Layer 2 of a small transformer language model trained on English Wikipedia (9 layers, counted from 0, width 128).
A neuron's activation on a vector x is SiLU(gate . x) times (in . x), where the dot is the dot product.

Input weights of the MLP neurons that the questions are about. A number n stands for (n - 128) times 0.0025.
n115 gate: 90, 54, 118, 105, 108, 123, 96, 94, 122, 162, 167, 135, 125, 119, 138, 131, 93, 93, 138, 142, 157, 92, 89, 158, 157, 80, 132, 132, 166, 181, 137, 75, 134, 102, 126, 118, 105, 90, 81, 123, 95, 165, 149, 127, 77, 95, 145, 149, 36, 143, 145, 117, 77, 99, 141, 125, 158, 146, 119, 165, 162, 139, 158, 174, 174, 97, 116, 132, 107, 99, 119, 146, 143, 180, 71, 184, 165, 138, 186, 120, 116, 136, 122, 137, 99, 101, 124, 73, 151, 151, 128, 131, 99, 171, 135, 140, 160, 81, 134, 185, 166, 31, 181, 126, 162, 140, 91, 146, 121, 139, 121, 173, 130, 178, 195, 90, 122, 93, 87, 151, 91, 83, 97, 123, 137, 160, 113, 85
n305 gate: 72, 137, 126, 133, 181, 100, 108, 124, 180, 126, 119, 177, 127, 114, 157, 112, 107, 171, 117, 181, 132, 86, 155, 104, 125, 83, 105, 121, 182, 141, 143, 131, 107, 154, 224, 158, 147, 141, 132, 167, 122, 146, 107, 130, 198, 85, 142, 74, 86, 105, 127, 78, 105, 121, 132, 148, 88, 159, 155, 143, 147, 140, 124, 155, 158, 105, 146, 151, 140, 88, 136, 119, 207, 125, 116, 166, 64, 124, 138, 139, 185, 146, 110, 111, 135, 94, 109, 157, 123, 132, 205, 122, 128, 137, 130, 98, 125, 130, 111, 110, 152, 86, 132, 100, 147, 181, 119, 151, 158, 135, 142, 125, 75, 143, 154, 149, 179, 159, 116, 108, 189, 174, 122, 144, 98, 142, 57, 111
n454 gate: 100, 114, 199, 189, 99, 53, 127, 124, 129, 78, 73, 128, 89, 108, 65, 146, 154, 113, 192, 169, 166, 134, 118, 122, 150, 111, 100, 93, 166, 152, 145, 217, 150, 46, 170, 133, 82, 100, 161, 146, 41, 91, 97, 87, 98, 129, 105, 89, 71, 151, 28, 94, 116, 163, 129, 135, 98, 81, 138, 137, 108, 97, 251, 114, 167, 105, 200, 143, 201, 125, 217, 131, 122, 154, 132, 162, 83, 94, 118, 104, 116, 128, 48, 133, 93, 72, 55, 94, 97, 154, 98, 125, 96, 84, 102, 131, 172, 105, 128, 132, 51, 155, 185, 149, 130, 180, 206, 159, 108, 132, 161, 114, 80, 118, 141, 161, 117, 148, 62, 105, 180, 168, 148, 103, 179, 98, 88, 172
n513 gate: 140, 102, 154, 182, 158, 89, 148, 100, 154, 100, 177, 134, 177, 136, 139, 157, 140, 89, 158, 137, 148, 133, 165, 127, 76, 128, 91, 157, 77, 160, 87, 104, 159, 134, 115, 109, 144, 102, 115, 136, 110, 129, 160, 125, 155, 178, 68, 80, 149, 131, 54, 95, 132, 149, 132, 107, 104, 94, 155, 103, 162, 85, 122, 167, 145, 190, 122, 201, 131, 129, 125, 134, 136, 159, 130, 124, 133, 78, 136, 99, 64, 93, 162, 133, 144, 200, 106, 144, 125, 117, 158, 82, 177, 157, 167, 159, 164, 95, 170, 103, 158, 164, 180, 109, 109, 140, 186, 163, 121, 118, 94, 155, 154, 99, 192, 170, 214, 103, 140, 173, 171, 138, 139, 138, 150, 160, 134, 88
n115 in: 151, 168, 117, 151, 133, 114, 133, 94, 102, 102, 169, 107, 151, 149, 148, 127, 106, 152, 126, 130, 132, 88, 133, 73, 134, 71, 140, 156, 97, 120, 142, 135, 126, 135, 70, 94, 133, 93, 176, 117, 124, 147, 135, 188, 137, 130, 114, 53, 201, 105, 197, 99, 96, 79, 97, 80, 144, 173, 166, 83, 145, 56, 115, 91, 158, 176, 193, 149, 136, 137, 114, 115, 133, 106, 158, 130, 166, 154, 124, 144, 187, 118, 179, 132, 105, 129, 165, 123, 146, 201, 143, 191, 129, 124, 160, 134, 172, 93, 164, 93, 102, 125, 110, 142, 149, 117, 128, 169, 93, 130, 132, 84, 130, 133, 172, 125, 98, 171, 123, 147, 107, 131, 116, 162, 162, 142, 153, 145
n305 in: 99, 192, 161, 125, 157, 109, 107, 147, 112, 171, 132, 157, 132, 135, 139, 110, 145, 98, 95, 153, 97, 105, 151, 106, 123, 136, 164, 123, 136, 75, 119, 119, 113, 193, 128, 150, 184, 160, 151, 157, 113, 135, 129, 135, 170, 154, 125, 84, 92, 115, 117, 97, 142, 109, 132, 52, 106, 138, 147, 94, 119, 140, 109, 94, 131, 141, 140, 160, 134, 127, 140, 124, 193, 144, 125, 90, 120, 153, 160, 156, 148, 159, 121, 115, 107, 109, 125, 188, 134, 145, 182, 120, 126, 152, 131, 133, 147, 104, 106, 95, 131, 90, 95, 110, 153, 177, 173, 165, 113, 131, 140, 96, 69, 166, 122, 118, 122, 183, 139, 130, 136, 161, 117, 56, 170, 171, 103, 94
n454 in: 151, 209, 156, 118, 99, 127, 141, 136, 160, 136, 78, 173, 146, 156, 163, 78, 99, 183, 95, 111, 12, 177, 148, 74, 129, 173, 159, 156, 129, 150, 114, 107, 124, 163, 120, 42, 73, 178, 106, 55, 134, 126, 94, 123, 179, 87, 64, 96, 145, 94, 163, 50, 160, 106, 114, 156, 145, 97, 136, 79, 148, 162, 112, 143, 107, 139, 94, 80, 103, 85, 188, 155, 131, 89, 165, 112, 100, 116, 67, 150, 156, 118, 161, 125, 189, 170, 161, 157, 128, 89, 122, 134, 166, 132, 79, 122, 109, 176, 102, 173, 170, 90, 19, 79, 87, 124, 116, 131, 110, 147, 164, 72, 77, 176, 144, 98, 105, 38, 127, 122, 123, 201, 63, 99, 149, 166, 106, 147
n513 in: 191, 135, 130, 171, 107, 162, 160, 131, 130, 124, 127, 164, 136, 101, 144, 158, 145, 137, 108, 104, 128, 80, 120, 88, 105, 111, 147, 99, 126, 99, 108, 133, 105, 168, 127, 153, 155, 83, 97, 136, 134, 199, 138, 145, 185, 93, 168, 85, 130, 110, 155, 170, 76, 104, 107, 120, 146, 146, 121, 82, 153, 142, 105, 86, 113, 148, 75, 159, 123, 148, 146, 126, 134, 129, 125, 197, 93, 178, 164, 134, 195, 111, 138, 134, 183, 127, 189, 173, 106, 127, 117, 119, 190, 116, 184, 73, 120, 125, 170, 137, 131, 177, 128, 125, 129, 151, 64, 89, 150, 135, 64, 112, 130, 183, 153, 126, 136, 130, 184, 137, 205, 130, 114, 127, 71, 158, 129, 97

Each question shows a token from some text and the vector x that enters the MLP there. A number n stands for (n - 128) times 0.052.

"ized": 134, 124, 121, 144, 161, 151, 114, 142, 133, 218, 94, 116, 129, 109, 122, 98, 111, 141, 91, 105, 106, 108, 117, 118, 137, 116, 117, 139, 130, 134, 148, 116, 109, 115, 163, 131, 102, 136, 135, 155, 125, 97, 127, 115, 158, 163, 129, 130, 131, 131, 143, 131, 137, 135, 144, 125, 132, 140, 131, 124, 144, 146, 108, 140, 123, 114, 101, 114, 146, 126, 111, 109, 116, 138, 129, 123, 142, 154, 136, 140, 121, 135, 134, 124, 142, 91, 118, 138, 113, 144, 105, 114, 64, 103, 115, 135, 137, 132, 112, 115, 138, 127, 116, 129, 112, 95, 134, 137, 152, 104, 140, 121, 106, 167, 110, 172, 89, 135, 142, 113, 128, 159, 126, 143, 124, 131, 101, 121
The two highest activations, in order: n305, n115

"ation": 145, 120, 144, 153, 123, 92, 116, 120, 155, 205, 138, 112, 144, 130, 72, 134, 144, 99, 102, 119, 124, 113, 138, 131, 104, 154, 116, 170, 125, 91, 119, 120, 119, 102, 109, 130, 137, 130, 146, 123, 138, 112, 125, 108, 119, 132, 114, 124, 125, 126, 136, 136, 140, 150, 136, 130, 115, 135, 129, 132, 158, 141, 130, 126, 117, 113, 102, 131, 135, 97, 139, 123, 158, 131, 140, 126, 126, 97, 117, 110, 124, 132, 128, 104, 205, 112, 112, 142, 113, 121, 125, 119, 136, 131, 130, 101, 152, 115, 101, 114, 117, 130, 107, 135, 130, 125, 116, 149, 148, 104, 107, 148, 110, 141, 107, 154, 88, 117, 129, 107, 133, 160, 122, 147, 173, 121, 106, 113
Which of these neurons fires most? n454

" \"": 130, 131, 124, 140, 132, 125, 133, 134, 150, 120, 138, 134, 152, 132, 127, 121, 140, 119, 114, 107, 113, 107, 171, 154, 155, 145, 162, 84, 126, 124, 135, 117, 132, 145, 116, 119, 131, 121, 130, 173, 157, 126, 136, 124, 127, 122, 119, 140, 128, 118, 153, 108, 135, 161, 94, 117, 140, 104, 129, 103, 109, 105, 138, 115, 126, 107, 89, 135, 111, 141, 109, 114, 149, 123, 156, 115, 148, 72, 135, 126, 119, 129, 115, 87, 146, 150, 110, 155, 149, 123, 101, 134, 88, 123, 154, 145, 103, 137, 137, 137, 101, 133, 126, 113, 107, 158, 100, 132, 130, 137, 129, 111, 144, 170, 96, 113, 147, 131, 147, 151, 115, 160, 131, 138, 106, 111, 125, 149
Which of these neurons fires most? n115

" la": 142, 141, 104, 153, 109, 167, 164, 112, 108, 161, 160, 132, 137, 134, 98, 104, 128, 165, 85, 117, 120, 144, 140, 122, 128, 148, 125, 144, 112, 186, 160, 134, 105, 105, 124, 134, 171, 128, 119, 110, 123, 125, 124, 152, 139, 93, 123, 132, 132, 152, 111, 111, 135, 147, 132, 96, 138, 140, 141, 122, 96, 155, 144, 154, 106, 135, 105, 148, 133, 166, 96, 115, 120, 143, 132, 127, 150, 100, 115, 134, 112, 121, 139, 149, 130, 119, 107, 182, 118, 152, 106, 159, 84, 130, 99, 115, 128, 99, 134, 112, 138, 155, 133, 118, 125, 130, 152, 122, 114, 130, 141, 139, 112, 136, 102, 106, 181, 124, 105, 115, 115, 129, 138, 165, 122, 116, 150, 146
The most active neuron and its activation: n305, at about 0.15

" an": 118, 112, 152, 132, 137, 130, 169, 143, 96, 187, 136, 132, 130, 196, 131, 112, 128, 98, 86, 109, 131, 145, 119, 142, 129, 128, 118, 174, 96, 141, 160, 106, 156, 136, 136, 113, 120, 145, 122, 140, 108, 168, 119, 146, 135, 109, 123, 143, 120, 123, 136, 107, 135, 100, 114, 163, 144, 111, 147, 139, 128, 134, 132, 133, 144, 130, 146, 159, 134, 154, 85, 129, 128, 111, 146, 155, 132, 125, 121, 134, 136, 112, 132, 114, 125, 134, 128, 154, 123, 139, 120, 114, 85, 137, 100, 128, 128, 125, 141, 148, 100, 133, 138, 121, 121, 161, 132, 125, 133, 135, 136, 130, 129, 134, 134, 113, 122, 103, 125, 138, 143, 109, 91, 134, 133, 126, 92, 116
The two highest activations, in order: n115, n305

" with": 135, 115, 125, 121, 138, 114, 136, 143, 134, 187, 104, 139, 116, 137, 139, 102, 116, 124, 126, 82, 87, 129, 92, 150, 156, 141, 108, 111, 112, 140, 164, 130, 140, 169, 133, 122, 88, 109, 126, 117, 122, 120, 139, 110, 126, 172, 130, 129, 136, 118, 130, 132, 113, 117, 136, 144, 146, 111, 112, 133, 112, 111, 121, 149, 127, 93, 148, 105, 135, 114, 144, 145, 115, 139, 111, 146, 162, 109, 90, 123, 117, 111, 128, 113, 120, 149, 124, 127, 110, 124, 125, 117, 117, 107, 121, 127, 133, 108, 125, 109, 98, 126, 114, 98, 135, 125, 118, 138, 117, 118, 137, 146, 114, 134, 105, 120, 84, 132, 86, 135, 155, 124, 112, 107, 126, 137, 125, 132
Which three neurons fire most, strongest first? n454, n513, n305

".": 130, 146, 140, 134, 146, 162, 106, 130, 114, 185, 132, 95, 131, 136, 140, 144, 107, 150, 105, 83, 117, 147, 128, 143, 125, 136, 133, 166, 142, 135, 119, 122, 151, 137, 139, 129, 103, 118, 127, 109, 119, 137, 91, 122, 119, 136, 120, 110, 138, 135, 122, 131, 133, 157, 115, 135, 146, 129, 126, 135, 131, 119, 155, 131, 124, 135, 129, 111, 138, 120, 149, 129, 161, 135, 146, 115, 148, 102, 113, 133, 99, 136, 121, 105, 99, 141, 95, 136, 138, 105, 146, 112, 81, 132, 126, 134, 116, 104, 118, 139, 132, 131, 111, 115, 116, 124, 138, 113, 125, 131, 108, 105, 132, 107, 130, 113, 139, 144, 131, 130, 122, 115, 133, 146, 98, 138, 144, 128
Which of these neurons fires most? n115

"rol": 146, 137, 128, 144, 129, 142, 106, 141, 120, 164, 137, 117, 145, 133, 140, 143, 114, 141, 108, 134, 151, 134, 133, 125, 124, 122, 109, 161, 132, 88, 149, 143, 127, 152, 126, 88, 118, 124, 137, 95, 114, 121, 128, 93, 137, 112, 106, 141, 127, 160, 108, 159, 181, 122, 156, 127, 133, 131, 130, 148, 146, 141, 129, 102, 113, 121, 118, 135, 104, 113, 137, 135, 123, 133, 133, 131, 174, 112, 144, 129, 140, 120, 128, 115, 168, 167, 121, 130, 109, 138, 123, 156, 96, 110, 78, 95, 148, 117, 105, 140, 111, 136, 131, 126, 125, 107, 133, 129, 146, 166, 134, 140, 133, 97, 118, 180, 109, 88, 102, 140, 124, 123, 135, 107, 156, 140, 85, 133
The most active neuron and its activation: n454, at about 0.14

" Arab": 121, 146, 114, 136, 121, 152, 96, 138, 124, 207, 145, 148, 130, 128, 109, 136, 99, 133, 72, 138, 122, 75, 135, 135, 90, 113, 168, 133, 150, 108, 131, 144, 123, 139, 139, 116, 142, 146, 125, 157, 149, 117, 156, 125, 116, 132, 118, 112, 117, 113, 120, 127, 120, 108, 144, 136, 138, 139, 129, 111, 139, 122, 134, 116, 117, 124, 87, 134, 129, 129, 101, 99, 128, 121, 127, 154, 158, 151, 137, 152, 122, 119, 116, 131, 122, 116, 119, 120, 159, 158, 128, 124, 139, 102, 62, 141, 142, 104, 138, 124, 135, 125, 98, 80, 142, 126, 144, 124, 110, 135, 123, 149, 143, 147, 89, 126, 128, 101, 98, 98, 115, 153, 101, 89, 133, 128, 158, 132
Which of these neurons fires most? n305

"ine": 119, 129, 123, 126, 123, 159, 138, 113, 133, 162, 94, 117, 158, 134, 73, 151, 131, 122, 66, 118, 113, 117, 110, 131, 139, 91, 126, 131, 162, 114, 130, 128, 124, 111, 130, 134, 110, 76, 134, 122, 136, 104, 176, 115, 152, 99, 113, 137, 126, 162, 132, 116, 151, 124, 149, 128, 128, 117, 146, 138, 104, 123, 134, 132, 119, 126, 78, 122, 144, 162, 126, 121, 89, 126, 157, 117, 143, 122, 137, 105, 101, 150, 129, 122, 123, 107, 119, 148, 106, 140, 113, 114, 104, 119, 105, 109, 135, 165, 115, 124, 124, 146, 114, 131, 114, 104, 159, 102, 153, 152, 96, 125, 130, 117, 109, 132, 90, 155, 119, 108, 108, 120, 113, 99, 145, 128, 137, 148
The most active neuron and its activation: n115, at about 0.35